Layer 4 of a small transformer language model trained on English Wikipedia (9 layers, counted from 0, width 64).
In attention head 1, each number of a token's query is one row of weights dot the token's vector x. The head spreads its attention over the tokens so far by the softmax of query dot key.

Query weights of the head. A number n stands for (n - 500) times 0.0017.
q0: 572,523,425,606,460,418,712,446,644,508,607,442,593,424,365,454,511,578,504,620,463,429,474,471,710,430,397,352,444,753,701,394,410,535,413,625,411,542,385,698,554,588,461,504,571,450,586,639,417,454,469,448,593,604,384,479,546,543,406,471,651,471,602,476
q1: 658,336,421,511,365,476,615,508,639,462,525,427,623,472,386,591,496,590,476,585,514,674,387,224,667,343,424,504,327,555,643,318,224,602,538,452,392,566,360,660,543,621,427,626,637,516,446,486,466,493,568,500,607,475,503,384,598,712,611,552,607,457,597,463
q2: 375,584,327,625,696,686,327,402,494,616,442,714,125,704,452,666,740,545,516,441,575,630,693,407,197,602,583,662,704,447,496,518,424,434,491,334,388,636,554,357,562,482,474,618,407,449,713,601,700,595,430,646,531,367,468,670,487,334,410,623,487,380,355,641
q3: 740,364,600,424,262,539,640,517,609,453,535,292,532,441,519,329,381,646,402,539,384,501,558,424,688,477,390,410,280,584,541,537,404,756,487,537,585,452,476,499,572,599,428,586,461,570,349,450,287,413,418,490,530,706,460,409,510,669,546,495,293,604,566,412
q4: 684,325,526,264,376,326,574,550,453,673,663,444,726,371,519,186,402,427,343,534,308,553,637,552,761,229,321,364,391,715,512,687,577,629,462,617,640,562,345,683,400,525,467,409,539,491,417,572,397,456,445,566,397,552,493,476,295,498,574,602,268,515,533,383
q5: 295,739,672,452,475,606,427,500,438,516,208,604,402,546,423,490,486,656,430,505,519,568,518,485,501,528,457,599,618,585,528,515,322,380,652,503,122,227,505,557,744,437,601,399,497,438,608,566,492,248,636,475,607,304,606,460,582,341,541,533,637,467,476,353
q6: 526,485,398,524,559,396,422,540,589,522,579,736,458,283,609,651,812,531,491,628,418,545,461,469,572,506,598,413,476,471,535,361,553,368,291,556,596,768,411,516,429,322,582,430,354,231,365,570,564,637,466,870,274,711,705,463,338,395,546,392,647,501,304,435
q7: 557,553,474,499,611,428,316,374,460,402,574,461,422,718,600,652,458,533,540,522,598,594,492,580,336,553,609,465,553,502,395,535,561,468,617,304,501,462,565,495,574,529,465,538,396,508,540,556,658,394,522,211,687,378,525,610,547,525,431,710,458,366,392,273
q8: 901,426,254,426,302,315,720,324,653,696,497,368,856,382,480,323,677,588,634,487,433,450,463,663,620,393,486,428,356,558,457,561,645,488,541,337,855,623,568,576,376,508,501,523,435,529,528,610,519,512,343,578,429,613,395,425,580,578,487,377,205,409,458,535
q9: 15,449,543,740,411,365,495,719,725,319,672,388,461,595,513,743,452,563,525,487,470,464,632,384,404,267,632,594,386,253,579,302,568,379,322,471,164,597,651,439,357,743,466,708,427,379,654,602,410,650,669,626,517,524,682,638,685,669,441,504,960,736,365,719
q10: 725,22,411,538,286,395,445,399,800,196,470,324,612,414,393,484,525,409,582,532,490,621,595,302,637,475,348,686,428,469,714,496,655,646,415,711,742,721,405,471,421,493,367,589,387,524,185,300,304,319,604,517,389,319,391,478,502,465,427,516,506,405,603,524
q11: 540,730,864,359,375,706,513,159,215,239,439,525,434,819,233,224,598,646,349,548,317,643,306,392,672,759,421,673,620,439,431,608,830,393,582,626,271,274,539,258,704,401,556,693,451,417,380,458,541,694,322,636,686,626,575,375,511,718,591,455,504,453,428,269
q12: 692,574,611,228,179,438,256,803,338,602,411,631,642,549,573,365,419,641,418,420,163,580,553,549,290,395,374,457,651,442,681,402,289,380,623,523,660,363,701,479,799,408,477,404,415,365,593,575,502,616,599,442,618,498,558,595,604,336,769,563,190,396,205,371
q13: 99,418,580,349,683,575,542,726,475,600,806,684,541,306,818,539,552,333,164,539,265,626,510,417,413,280,412,342,360,493,331,468,419,594,306,568,320,647,195,769,391,299,338,496,554,441,464,804,715,727,613,611,88,663,865,450,233,562,575,421,713,582,529,685
q14: 708,310,361,546,333,375,378,710,675,272,423,603,487,504,413,634,176,240,610,502,598,503,509,430,472,361,364,308,514,384,746,375,67,578,500,664,732,506,502,576,762,717,404,299,645,495,295,450,270,437,678,254,564,224,298,444,585,589,512,517,550,492,364,400
q15: 535,348,604,583,293,562,589,580,348,500,447,602,574,519,595,436,681,896,453,434,482,282,311,678,113,410,508,436,645,411,708,403,712,470,598,316,642,737,779,292,565,607,289,754,502,408,599,595,391,614,226,810,611,643,558,721,436,324,649,389,321,197,261,479
q16: 496,532,501,590,328,432,520,396,539,443,465,515,515,634,458,511,90,342,426,561,501,452,483,397,640,559,407,503,586,658,569,427,319,511,656,480,292,306,455,644,604,652,517,574,570,451,551,631,473,302,598,670,453,458,380,410,433,512,493,601,414,523,442,300
q17: 491,436,820,462,267,574,499,338,344,359,386,523,672,507,450,510,241,289,469,548,451,478,478,420,514,449,530,697,486,754,528,618,475,494,663,420,518,250,364,647,471,529,404,458,530,515,451,490,422,277,603,522,467,476,383,458,559,458,458,646,496,520,541,322
q18: 517,343,555,601,548,416,495,553,650,466,599,384,522,548,454,539,542,669,571,546,529,585,363,571,514,569,480,444,484,374,573,440,256,632,448,460,542,387,453,529,579,437,529,591,520,516,410,465,426,420,401,520,529,566,476,414,461,461,613,329,494,600,652,538
q19: 686,306,695,415,421,536,561,440,394,362,483,485,594,381,339,432,387,334,557,476,499,496,489,523,504,407,541,517,669,835,630,720,571,393,673,433,635,238,507,708,562,505,514,429,433,627,458,436,423,352,636,414,510,484,416,404,568,470,379,623,367,487,595,373
q20: 409,570,501,505,598,572,489,290,452,435,418,715,121,510,445,598,612,386,541,364,631,488,560,507,127,475,657,563,626,434,428,464,546,408,532,526,383,384,597,404,518,560,532,490,556,640,741,527,628,448,611,501,471,410,432,645,567,526,215,648,398,398,415,483
q21: 409,795,552,599,370,460,549,850,611,580,657,410,722,314,637,558,418,597,463,638,209,321,732,418,713,417,387,442,393,312,478,267,434,559,497,624,234,509,577,433,400,447,543,743,353,439,451,567,324,646,509,510,536,364,629,429,561,487,748,327,630,736,449,588
q22: 830,440,418,437,208,408,637,292,428,550,324,403,718,549,501,414,363,510,336,462,422,562,548,565,484,347,466,466,288,649,350,670,623,730,537,587,672,325,556,656,485,642,245,498,543,785,576,462,446,392,597,277,466,406,568,617,530,473,485,610,131,429,515,430
q23: 446,816,290,722,488,678,304,299,450,580,541,458,151,555,729,658,745,661,674,619,464,544,503,606,318,817,580,825,653,534,567,575,657,477,354,512,462,424,500,50,375,327,736,466,453,117,556,382,503,537,244,590,656,460,760,471,449,334,309,593,747,623,248,598
q24: 780,542,585,499,465,538,455,438,141,696,405,442,588,468,560,344,493,579,434,444,359,357,596,638,397,478,463,535,655,704,483,702,410,360,473,350,727,385,620,355,485,365,482,485,510,485,747,467,523,553,476,443,630,577,542,610,504,462,494,476,321,378,645,479
q25: 38,752,701,732,734,416,355,773,346,336,488,594,426,629,618,547,379,275,562,529,535,331,387,618,433,418,663,432,521,247,276,384,256,339,413,524,263,546,657,523,539,555,313,710,473,419,601,693,513,885,632,359,742,444,878,537,668,516,634,405,806,598,508,393
q26: 731,365,567,602,723,319,629,682,388,498,387,263,521,394,330,548,416,339,812,537,794,202,487,488,556,494,698,379,717,587,389,495,515,471,503,84,802,568,773,423,374,594,515,607,576,526,643,489,472,565,624,302,614,666,406,524,465,590,344,469,536,417,737,401
q27: 453,799,304,473,152,539,491,491,839,418,127,634,407,626,554,721,305,480,425,263,457,515,542,453,448,429,565,549,402,502,385,337,640,450,589,571,340,265,784,530,529,881,370,373,506,679,745,590,421,580,672,507,626,334,534,701,548,480,395,666,312,322,320,503
q28: 707,535,479,626,532,550,408,397,622,623,342,461,434,451,695,605,711,650,593,585,626,214,604,461,504,585,577,495,531,663,480,579,582,293,548,303,654,441,398,206,248,604,577,255,596,252,526,446,529,619,504,646,385,752,479,607,382,329,107,348,638,527,235,444
q29: 700,915,375,283,698,296,394,218,541,489,627,702,673,505,727,802,531,445,609,668,559,640,392,638,230,412,527,57,270,809,264,457,489,575,380,581,702,528,523,506,433,320,299,637,736,289,623,599,623,486,456,274,612,610,615,475,575,420,356,629,657,188,432,523
q30: 421,907,350,433,416,679,515,423,649,714,589,435,394,625,576,385,716,632,400,524,369,446,766,624,552,559,372,694,420,451,366,473,707,570,610,506,154,384,565,569,259,458,572,618,256,476,606,570,516,576,500,612,641,355,597,491,625,557,604,724,383,508,680,461
q31: 572,515,521,458,230,594,519,681,244,826,772,523,630,462,313,415,478,327,486,629,426,534,707,491,576,500,425,584,423,517,604,513,341,575,576,634,639,348,550,541,769,153,675,559,363,588,418,482,421,356,620,348,473,353,261,428,497,518,689,485,351,410,592,519

Each question shows a short text with each token's key, already scaled and adjusted for position as the last token sees it. A number n stands for (n - 500) times 0.0017.

Then comes the last token's vector x. A number n stands for (n - 500) times 0.0051.

0 " 2": 453,412,488,430,411,598,528,564,416,766,474,284,706,649,769,495,509,526,600,494,444,656,303,597,269,669,504,625,462,558,427,456
1 " |": 567,436,530,426,401,545,504,623,420,836,626,396,486,520,705,343,463,399,616,456,516,609,334,535,363,563,712,548,452,529,386,519
2 " 0": 532,481,510,461,501,660,592,432,530,733,728,377,383,501,786,377,478,435,526,378,425,664,141,621,181,652,570,673,425,491,419,264
3 "+": 476,474,346,408,559,571,538,519,369,641,634,475,715,477,703,545,644,495,474,356,445,567,305,607,431,579,669,500,540,776,332,591
4 "7": 564,492,573,364,451,550,512,546,345,652,498,304,625,476,608,456,482,418,505,395,591,491,254,702,509,569,704,559,542,797,535,404
5 " |": 396,534,407,440,411,430,442,624,390,794,451,287,592,545,621,323,486,461,524,542,537,490,422,576,477,675,615,574,509,748,496,490
x: 352,489,457,439,495,357,349,451,693,206,572,448,379,511,537,612,436,479,576,445,554,372,559,491,372,477,532,660,541,432,421,375,384,501,501,671,471,497,487,640,467,555,372,377,526,522,612,432,363,532,637,405,427,399,605,530,497,540,453,425,540,577,580,482
To which token does the last token give the most attention? 2 " 0"

0 " |": 446,415,579,452,485,572,538,505,501,832,760,441,274,418,660,322,471,415,599,495,512,544,213,620,312,639,768,573,455,433,426,360
1 "\n": 404,441,523,461,512,653,534,451,319,881,644,606,436,488,522,501,489,422,496,427,493,645,205,594,368,581,608,528,387,70,523,408
2 "|": 599,465,355,568,324,435,441,453,480,880,475,129,322,643,619,440,632,588,752,466,478,747,322,361,430,671,694,496,629,348,379,476
3 " K": 442,463,484,538,501,651,444,376,347,745,565,660,437,445,483,550,543,555,472,378,466,611,258,582,503,481,541,391,556,193,492,484
4 "az": 485,463,467,467,425,496,474,428,346,621,545,584,547,417,459,538,585,582,478,297,524,565,520,412,727,238,687,377,678,423,489,803
5 "ak": 409,350,476,459,481,425,406,420,224,607,368,709,450,378,314,400,479,531,430,490,520,522,336,536,616,427,447,501,610,458,715,679
x: 442,869,601,468,556,595,604,356,488,481,486,445,512,591,572,396,570,458,479,482,499,462,609,535,532,512,446,609,646,444,614,471,511,524,491,586,393,357,387,362,461,436,537,578,679,517,641,483,527,597,487,609,502,559,570,530,684,642,402,566,455,510,461,577
To which token does the last token give the most attention? 5 "ak"

0 "on": 460,523,412,465,576,684,507,530,364,677,484,658,544,477,333,403,501,502,465,610,568,404,424,521,571,415,426,568,508,484,710,593
1 " e": 448,448,527,447,566,572,489,591,338,686,507,584,509,539,495,422,583,555,319,516,507,436,319,705,462,627,543,410,429,281,523,501
2 "lement": 506,595,445,457,510,550,413,489,407,859,620,326,376,426,589,487,534,552,479,556,508,501,416,532,585,489,819,424,677,396,440,453
3 " in": 513,507,623,466,383,590,537,566,250,817,542,611,367,530,447,328,386,457,533,456,552,529,290,653,410,544,543,471,402,135,625,479
4 " in": 609,538,586,478,371,590,547,562,253,811,544,600,382,551,462,335,456,471,580,442,544,537,307,651,407,538,543,466,390,131,611,490
5 "or": 637,544,541,402,304,688,536,497,361,719,572,435,555,640,458,544,502,453,574,375,628,554,443,430,608,386,623,379,563,270,547,524
x: 308,429,423,462,486,562,468,571,381,487,315,499,445,515,344,605,531,461,545,632,462,600,503,492,470,462,414,470,368,608,428,444,352,661,527,500,268,481,493,347,475,502,466,584,275,490,421,354,640,546,370,508,366,518,531,459,592,468,522,482,652,569,531,556
Which token does the last token look at most, and with what share of its attention? 3 " in", with about 50%

0 " 3": 473,398,538,373,383,643,572,562,398,792,508,231,736,673,792,457,540,512,552,468,484,643,296,545,313,622,623,564,405,471,430,516
1 "+": 579,537,431,390,365,638,531,637,317,863,520,274,861,665,807,551,419,430,621,370,467,565,422,490,437,484,630,526,506,548,410,733
2 "0": 530,503,418,472,529,586,517,550,433,704,412,201,710,646,604,529,473,581,512,529,571,472,388,618,553,625,643,595,580,788,572,450
3 " |": 504,556,449,432,515,496,503,549,390,804,600,308,504,525,708,199,633,467,508,503,483,561,443,572,462,569,782,557,510,712,463,576
4 " 1": 484,555,445,474,556,576,661,464,527,678,673,286,451,612,824,246,526,424,523,418,426,604,273,630,148,697,515,660,397,605,438,368
5 " |": 393,546,357,460,372,519,483,661,419,809,663,385,473,598,696,311,400,512,528,388,501,609,445,491,445,494,744,441,465,658,389,557
x: 344,467,467,614,500,413,345,514,741,214,576,467,539,530,511,587,435,410,491,495,591,397,550,577,577,465,516,517,563,494,483,342,457,484,436,573,441,542,428,482,471,419,484,548,532,466,491,328,502,549,639,396,443,396,512,567,460,619,571,523,548,443,774,605
To which token does the last token give the most attention? 4 " 1"

0 " S": 527,522,537,419,439,622,506,391,355,709,512,569,535,562,502,573,538,496,472,423,493,572,298,664,457,537,476,398,470,292,515,547
1 "am": 481,631,507,441,381,527,477,408,455,658,516,590,544,446,430,578,505,500,483,501,625,480,564,468,666,257,580,553,616,365,550,710
2 "o": 587,587,409,497,464,450,567,267,362,672,444,598,573,519,357,439,375,534,497,450,542,562,606,546,551,361,236,763,613,503,758,655
3 "a": 535,544,570,427,581,513,517,392,365,550,358,584,672,407,321,398,404,570,405,508,622,422,525,702,700,410,465,714,637,597,734,644
4 " |": 453,557,390,486,430,461,528,489,436,864,558,459,314,536,554,236,537,494,560,467,504,657,313,578,362,615,587,711,503,567,583,398
5 " O": 492,460,522,499,499,628,528,505,374,759,563,526,470,606,536,462,400,425,444,443,447,702,285,564,377,581,502,365,478,369,478,463
x: 411,451,466,489,612,811,510,556,199,386,547,530,574,549,401,523,578,500,562,474,552,614,451,504,498,347,563,503,525,433,486,449,416,454,464,547,439,490,466,359,367,469,492,508,612,426,434,534,354,527,482,516,490,487,504,420,510,493,487,437,544,515,517,443
To which token does the last token give the most attention? 0 " S"

0 " |": 446,415,579,452,485,572,538,505,501,832,760,441,274,418,660,322,471,415,599,495,512,544,213,620,312,639,768,573,455,433,426,360
1 " 0": 467,469,511,457,506,691,575,402,534,730,693,391,342,476,743,412,469,467,530,417,434,647,99,638,206,678,624,672,482,407,405,223
2 " |": 577,480,426,384,385,532,439,646,394,781,563,419,511,491,684,445,576,447,664,432,538,611,306,550,465,574,810,446,575,627,314,492
3 " 2": 483,494,472,404,489,633,592,555,460,741,685,339,442,543,817,318,515,423,542,411,432,616,177,696,201,648,652,589,465,610,371,339
4 "+": 405,578,413,455,397,608,528,704,318,753,686,347,747,553,860,436,595,560,502,302,434,553,351,626,407,490,704,470,491,738,352,660
5 "0": 477,457,543,397,489,566,528,585,371,684,553,258,622,517,637,414,499,456,488,451,569,452,328,704,508,590,720,553,572,889,542,431
x: 412,576,411,390,570,507,378,780,285,476,496,536,467,550,476,555,394,502,613,456,518,370,567,471,474,393,533,555,552,535,325,387,326,573,444,611,442,368,514,591,445,615,554,387,452,345,565,401,542,494,658,388,539,438,682,503,497,578,572,564,607,415,664,395
To which token does the last token give the most attention? 4 "+"

0 "+": 499,473,382,408,611,512,562,412,415,664,456,381,659,534,522,535,432,521,512,500,456,560,389,640,472,626,579,705,592,770,529,488
1 "0": 461,435,412,423,623,508,572,404,473,628,441,335,648,547,524,507,511,552,467,562,512,550,344,606,467,655,586,747,570,730,572,388
2 " |": 571,549,508,425,509,502,538,517,448,814,694,406,360,448,685,226,546,412,569,476,508,536,307,648,354,621,752,602,474,614,467,453
3 " 0": 532,497,475,484,500,625,617,427,536,731,675,375,359,532,741,359,505,464,556,415,471,657,148,650,193,715,553,674,430,516,429,213
4 " |": 355,521,360,408,368,533,449,663,380,800,591,422,506,516,676,392,531,468,586,395,531,587,351,549,487,558,800,425,558,692,340,511
5 "\n": 544,596,485,523,519,595,578,451,334,876,676,605,439,477,555,491,557,495,518,410,492,681,209,595,335,597,603,516,361,121,505,395
x: 350,240,478,481,604,749,589,636,479,451,465,474,471,518,508,513,516,478,520,453,524,372,536,555,463,371,560,441,452,484,416,461,430,503,530,493,263,539,411,481,496,548,534,527,746,560,423,608,542,469,495,438,536,454,461,499,509,604,478,485,586,627,507,524
To which token does the last token give the most attention? 5 "\n"

0 " |": 446,415,579,452,485,572,538,505,501,832,760,441,274,418,660,322,471,415,599,495,512,544,213,620,312,639,768,573,455,433,426,360
1 " U": 503,487,500,448,486,689,530,430,340,732,641,564,469,519,557,465,540,495,465,465,454,563,214,677,380,539,577,396,517,224,471,498
2 "E": 421,422,621,323,405,609,493,511,292,587,497,702,601,347,413,676,504,464,445,358,565,575,231,717,591,401,650,431,640,456,432,584
3 "F": 555,529,430,449,521,423,508,364,364,586,607,378,611,396,609,493,515,460,507,398,476,595,445,706,561,439,679,439,668,748,408,608
4 "A": 497,369,560,405,386,512,515,449,203,694,521,426,670,477,535,501,489,450,479,396,498,588,332,664,592,497,658,291,597,605,423,725
5 " |": 414,597,430,488,382,429,525,508,398,889,518,406,361,537,529,336,503,517,551,428,504,664,356,585,426,631,691,622,534,571,544,445
x: 267,536,371,664,554,409,417,440,712,154,499,431,472,534,553,605,380,423,573,521,498,386,532,564,503,452,592,517,634,492,360,458,498,493,476,570,413,533,421,563,550,548,437,519,614,545,524,447,470,541,435,423,408,485,591,496,505,585,475,479,575,545,659,568
To which token does the last token give the most attention? 0 " |"

0 " C": 526,524,496,460,482,672,498,401,313,691,576,607,431,519,474,454,455,585,438,455,462,553,360,685,475,457,468,405,520,311,520,530
1 "O": 544,454,399,362,423,628,516,440,439,754,572,586,506,427,445,598,526,626,507,434,460,619,411,430,534,293,641,520,734,553,482,617
2 "N": 493,489,490,413,516,537,513,432,392,646,430,466,675,443,494,604,393,438,472,493,458,566,453,580,588,467,626,559,738,594,497,652
3 "C": 603,539,527,447,513,512,502,318,317,761,464,359,719,414,551,581,471,465,472,511,450,483,318,636,579,508,532,666,784,548,529,585
4 "A": 567,493,608,389,443,447,537,370,374,667,476,392,625,481,511,537,520,391,474,384,468,666,348,551,464,495,540,680,674,684,529,567
5 "C": 473,456,492,489,444,493,494,416,251,741,466,390,747,485,573,565,548,502,465,450,426,551,395,590,612,474,514,547,688,646,566,708
x: 495,678,436,667,438,578,513,653,304,479,514,543,310,474,683,597,482,567,654,530,576,552,540,499,546,478,600,591,497,584,326,499,369,487,418,468,512,475,619,625,671,478,367,335,549,476,628,416,377,497,424,567,527,368,600,397,580,560,470,466,662,569,461,457
To which token does the last token give the most attention? 3 "C"

0 " |": 446,415,579,452,485,572,538,505,501,832,760,441,274,418,660,322,471,415,599,495,512,544,213,620,312,639,768,573,455,433,426,360
1 "\n": 404,441,523,461,512,653,534,451,319,881,644,606,436,488,522,501,489,422,496,427,493,645,205,594,368,581,608,528,387,70,523,408
2 "|": 599,465,355,568,324,435,441,453,480,880,475,129,322,643,619,440,632,588,752,466,478,747,322,361,430,671,694,496,629,348,379,476
3 " ": 431,408,547,512,455,613,435,280,433,763,675,547,385,144,604,660,542,481,398,420,306,537,59,610,399,581,759,505,659,171,377,452
4 " |": 489,510,312,517,375,393,459,388,466,767,491,286,434,427,523,599,512,466,630,445,510,648,333,493,525,568,800,500,632,447,406,479
5 " F": 510,452,540,503,507,592,483,405,355,735,513,569,411,449,503,494,460,445,496,447,471,620,182,661,433,572,561,391,505,254,489,413
x: 400,440,497,565,582,811,554,567,153,417,519,453,473,502,433,560,477,503,516,437,473,512,462,542,479,565,548,464,504,442,634,563,553,472,518,486,462,475,442,409,482,587,551,567,551,476,446,609,428,446,539,536,545,529,527,519,593,504,530,539,575,538,458,486
To which token does the last token give the most attention? 1 "\n"

0 " the": 504,504,545,522,437,530,478,455,307,820,569,524,365,609,380,475,530,533,488,496,559,587,303,679,424,665,464,500,363,260,602,400
1 " with": 456,497,586,400,404,567,465,559,300,874,620,563,307,512,470,376,562,487,464,420,615,512,332,678,437,527,604,433,437,273,557,438
2 "d": 459,516,411,491,390,549,406,512,450,885,664,400,384,473,556,620,563,579,580,478,569,505,369,450,634,387,694,388,666,416,567,376
3 "ra": 675,614,308,597,571,413,569,280,583,685,588,365,418,551,545,347,507,557,436,566,453,647,483,496,413,563,366,655,534,551,576,504
4 "w": 499,528,460,540,512,570,386,618,322,681,470,455,552,469,568,288,592,625,423,456,494,523,416,477,637,397,470,498,622,335,616,677
5 "al": 469,393,609,473,388,576,358,572,191,730,398,416,593,505,417,358,534,526,482,388,613,497,476,531,762,448,653,400,642,461,652,657
x: 394,603,519,446,560,600,370,381,599,621,401,503,429,658,445,454,509,392,579,518,436,381,683,423,482,647,430,622,592,390,598,507,404,477,528,614,290,457,542,517,580,477,354,479,423,419,590,547,470,499,510,546,436,715,681,501,653,481,443,522,563,442,527,582
Which two tokens does the last token look at most, in order? 0 " the", 1 " with"

0 "ible": 497,462,469,402,464,623,479,461,294,847,627,456,614,577,495,397,549,525,331,435,504,654,471,504,500,432,400,505,448,429,626,665
1 ".": 415,511,480,518,443,602,524,466,525,800,604,231,424,557,696,274,446,340,524,362,518,667,397,561,330,487,471,738,487,571,637,466
2 " L": 507,463,517,464,499,634,492,407,407,812,634,450,418,512,542,482,539,530,398,413,487,619,324,596,462,560,543,370,532,394,492,481
3 "and": 563,459,416,436,591,606,427,419,466,618,468,556,541,447,437,568,447,646,419,604,605,451,539,528,642,399,569,552,677,482,495,529
4 " p": 467,485,578,499,458,589,469,541,336,671,522,444,528,534,524,427,437,445,487,452,460,505,324,674,461,506,529,395,491,437,514,520
5 "erson": 500,462,571,391,416,677,474,509,445,677,622,453,492,505,520,387,551,546,470,544,587,483,485,515,519,351,521,458,491,336,520,539
x: 196,304,654,687,531,503,552,508,464,466,606,431,449,443,338,571,509,515,270,566,371,572,556,495,421,559,483,492,534,540,454,585,340,562,429,504,345,511,521,551,501,482,505,531,311,450,576,468,516,396,451,522,485,395,525,501,317,481,610,596,469,551,494,362
Which token does the last token look at most, and with what share of its attention? 0 "ible", with about 50%

0 " with": 543,465,584,377,409,564,455,565,318,902,670,546,295,486,515,384,552,471,445,420,622,489,307,652,424,519,638,421,428,251,529,427
1 " N": 525,472,489,468,536,648,496,413,415,728,583,551,426,509,495,521,534,501,465,427,489,581,275,624,465,566,570,388,522,287,488,406
2 "P": 456,426,538,353,488,593,549,437,378,609,526,494,557,428,513,547,445,342,478,369,506,573,270,618,483,399,685,467,630,612,417,519
3 "K": 547,524,430,453,464,442,517,314,379,696,469,436,696,480,567,535,509,464,501,357,510,637,394,549,545,431,548,581,642,698,431,681
4 " s": 471,497,495,516,506,582,436,459,343,683,522,519,546,482,637,461,481,559,497,468,407,495,245,687,420,602,520,404,451,362,447,521
5 "amp": 508,533,571,454,312,533,501,452,393,620,402,593,535,366,436,652,435,501,644,350,503,492,309,489,516,374,466,632,444,464,584,613
x: 435,599,485,612,527,357,471,625,433,560,704,424,514,545,636,464,395,446,630,387,452,593,397,515,397,611,469,636,436,682,655,602,477,521,592,574,333,413,654,214,358,401,442,585,476,409,393,491,545,487,476,605,552,425,416,413,455,567,517,346,516,421,342,576
Which two tokens does the last token look at most, in order? 4 " s", 2 "P"

0 " H": 552,623,457,468,491,634,450,413,343,720,558,581,372,501,486,457,414,535,467,420,509,500,372,636,545,451,509,398,583,293,537,542
1 "end": 626,632,479,421,500,593,391,470,343,573,411,624,356,488,321,563,500,746,480,554,581,495,484,492,718,313,545,474,684,458,598,543
2 "erson": 598,562,523,446,470,690,464,328,326,737,489,596,424,350,353,371,502,703,433,584,597,414,347,558,637,339,492,522,631,358,704,686
3 " |": 506,519,493,474,428,430,501,531,486,780,479,405,264,560,438,266,511,395,570,487,576,579,382,530,404,560,536,680,494,424,627,392
4 " 10": 579,529,443,459,533,584,605,451,594,668,635,412,388,487,683,396,528,435,522,476,469,600,199,645,215,705,569,691,467,480,443,249
5 " |": 407,585,339,459,464,542,521,587,510,789,680,352,553,449,795,396,499,537,536,455,473,561,352,536,370,590,804,557,524,545,262,524
x: 304,408,559,700,488,375,431,553,717,234,503,437,547,481,546,602,390,388,505,483,541,450,545,574,470,471,599,410,607,404,412,467,466,493,449,564,417,526,535,452,534,437,435,477,467,537,481,388,417,529,600,339,459,396,517,540,583,625,531,450,527,515,733,555
Which token does the last token look at most, and with what share of its attention? 5 " |", with about 60%

0 " |": 446,415,579,452,485,572,538,505,501,832,760,441,274,418,660,322,471,415,599,495,512,544,213,620,312,639,768,573,455,433,426,360
1 "\n": 404,441,523,461,512,653,534,451,319,881,644,606,436,488,522,501,489,422,496,427,493,645,205,594,368,581,608,528,387,70,523,408
2 "|": 599,465,355,568,324,435,441,453,480,880,475,129,322,643,619,440,632,588,752,466,478,747,322,361,430,671,694,496,629,348,379,476
3 " ": 431,408,547,512,455,613,435,280,433,763,675,547,385,144,604,660,542,481,398,420,306,537,59,610,399,581,759,505,659,171,377,452
4 " |": 489,510,312,517,375,393,459,388,466,767,491,286,434,427,523,599,512,466,630,445,510,648,333,493,525,568,800,500,632,447,406,479
5 " D": 507,487,525,489,493,609,478,380,356,799,578,598,396,455,494,549,449,422,501,427,481,632,223,656,425,576,537,399,536,262,491,401
x: 290,450,517,484,551,804,554,454,186,393,478,458,496,475,472,539,495,506,540,484,560,504,443,548,543,468,537,497,483,421,549,535,497,508,550,479,409,494,436,402,503,510,508,537,607,492,447,602,435,456,548,525,580,529,469,510,596,533,511,428,549,561,414,477
Which token does the last token look at most, and with what share of its attention? 1 "\n", with about 40%

0 "n": 497,469,362,494,583,504,446,380,520,717,596,509,451,422,524,468,470,486,504,529,437,559,374,537,429,575,470,626,571,658,540,388
1 "al": 478,473,455,394,506,639,408,388,307,758,550,567,547,480,434,422,521,468,356,476,528,579,376,629,625,437,471,503,626,670,537,511
2 "ys": 485,521,467,435,431,685,476,457,290,817,603,600,585,514,459,379,482,519,430,486,521,467,490,564,588,381,449,538,619,532,646,640
3 "is": 503,507,530,410,408,579,408,430,257,807,427,627,597,489,334,465,424,599,443,496,579,511,468,571,617,354,348,712,633,391,811,586
4 " of": 614,611,535,503,371,523,536,478,265,810,563,610,413,509,419,346,448,491,592,398,537,549,298,648,440,499,511,545,384,152,647,500
5 " pl": 507,465,590,430,392,618,404,463,344,733,592,520,390,454,482,379,384,443,489,465,544,398,381,620,544,408,572,371,531,378,566,524
x: 483,460,454,577,560,565,496,469,143,424,558,373,401,493,475,490,427,502,368,487,397,524,461,522,498,534,427,677,427,458,634,448,495,529,496,452,393,458,348,415,476,399,441,509,487,414,381,590,523,542,589,605,573,359,444,603,500,427,559,437,606,493,469,459
To which token does the last token give the most attention? 4 " of"

0 " |": 446,415,579,452,485,572,538,505,501,832,760,441,274,418,660,322,471,415,599,495,512,544,213,620,312,639,768,573,455,433,426,360
1 " F": 559,497,506,483,503,618,473,445,368,731,556,542,398,485,547,441,527,561,473,445,466,584,202,650,413,552,536,376,444,279,484,434
2 "W": 494,327,513,328,397,606,512,441,372,781,519,514,491,452,482,562,575,524,480,358,562,612,259,511,480,446,636,343,537,460,386,614
3 " |": 573,545,432,497,424,465,513,468,458,851,498,361,329,451,588,336,576,419,618,451,499,653,290,519,369,622,740,652,529,443,485,447
4 " E": 512,445,610,471,509,682,554,460,317,722,568,635,407,482,484,407,462,436,479,428,490,578,222,665,430,555,580,374,467,221,516,470
5 "N": 449,550,459,478,484,609,492,543,389,659,575,477,553,404,599,583,403,449,502,272,503,608,398,574,551,449,841,304,687,603,347,609
x: 634,636,392,564,441,608,658,522,391,388,483,310,507,545,580,592,481,397,467,529,511,365,467,451,623,558,680,366,652,343,497,324,311,394,345,352,443,428,458,368,518,544,420,478,440,400,461,445,534,451,454,409,416,489,680,479,476,583,584,662,543,590,493,620
Which two tokens does the last token look at most, in order? 3 " |", 0 " |"

0 ".": 491,444,511,466,358,611,504,452,526,815,552,161,408,634,702,368,506,404,572,384,562,642,397,523,358,525,582,618,498,554,554,465
1 " As": 419,431,594,319,315,705,512,647,301,763,623,541,470,670,505,438,566,487,467,441,611,590,428,497,457,434,608,300,405,156,504,610
2 " time": 450,424,605,349,399,634,546,747,324,751,520,412,565,699,537,420,461,435,455,459,552,590,452,455,420,481,576,427,289,233,510,570
3 " w": 468,451,590,435,449,612,486,626,354,742,539,466,443,674,522,331,505,482,450,381,526,510,383,592,458,507,509,391,387,258,566,541
4 "ent": 434,594,462,444,359,494,459,690,361,645,527,389,511,535,646,400,536,491,536,294,469,614,432,409,504,421,651,333,492,421,415,585
5 " by": 580,557,538,427,435,537,549,533,337,779,636,521,308,508,447,323,551,493,554,435,574,527,342,686,419,525,676,439,423,267,529,438
x: 220,319,472,532,519,531,585,689,572,339,398,445,543,520,485,475,569,461,427,496,506,487,543,535,561,496,509,382,547,478,469,468,467,497,525,503,236,464,326,549,495,562,446,547,529,528,423,561,576,566,495,513,571,543,718,500,581,419,502,461,471,546,493,554
Which token does the last token look at most, and with what share of its attention? 2 " time", with about 30%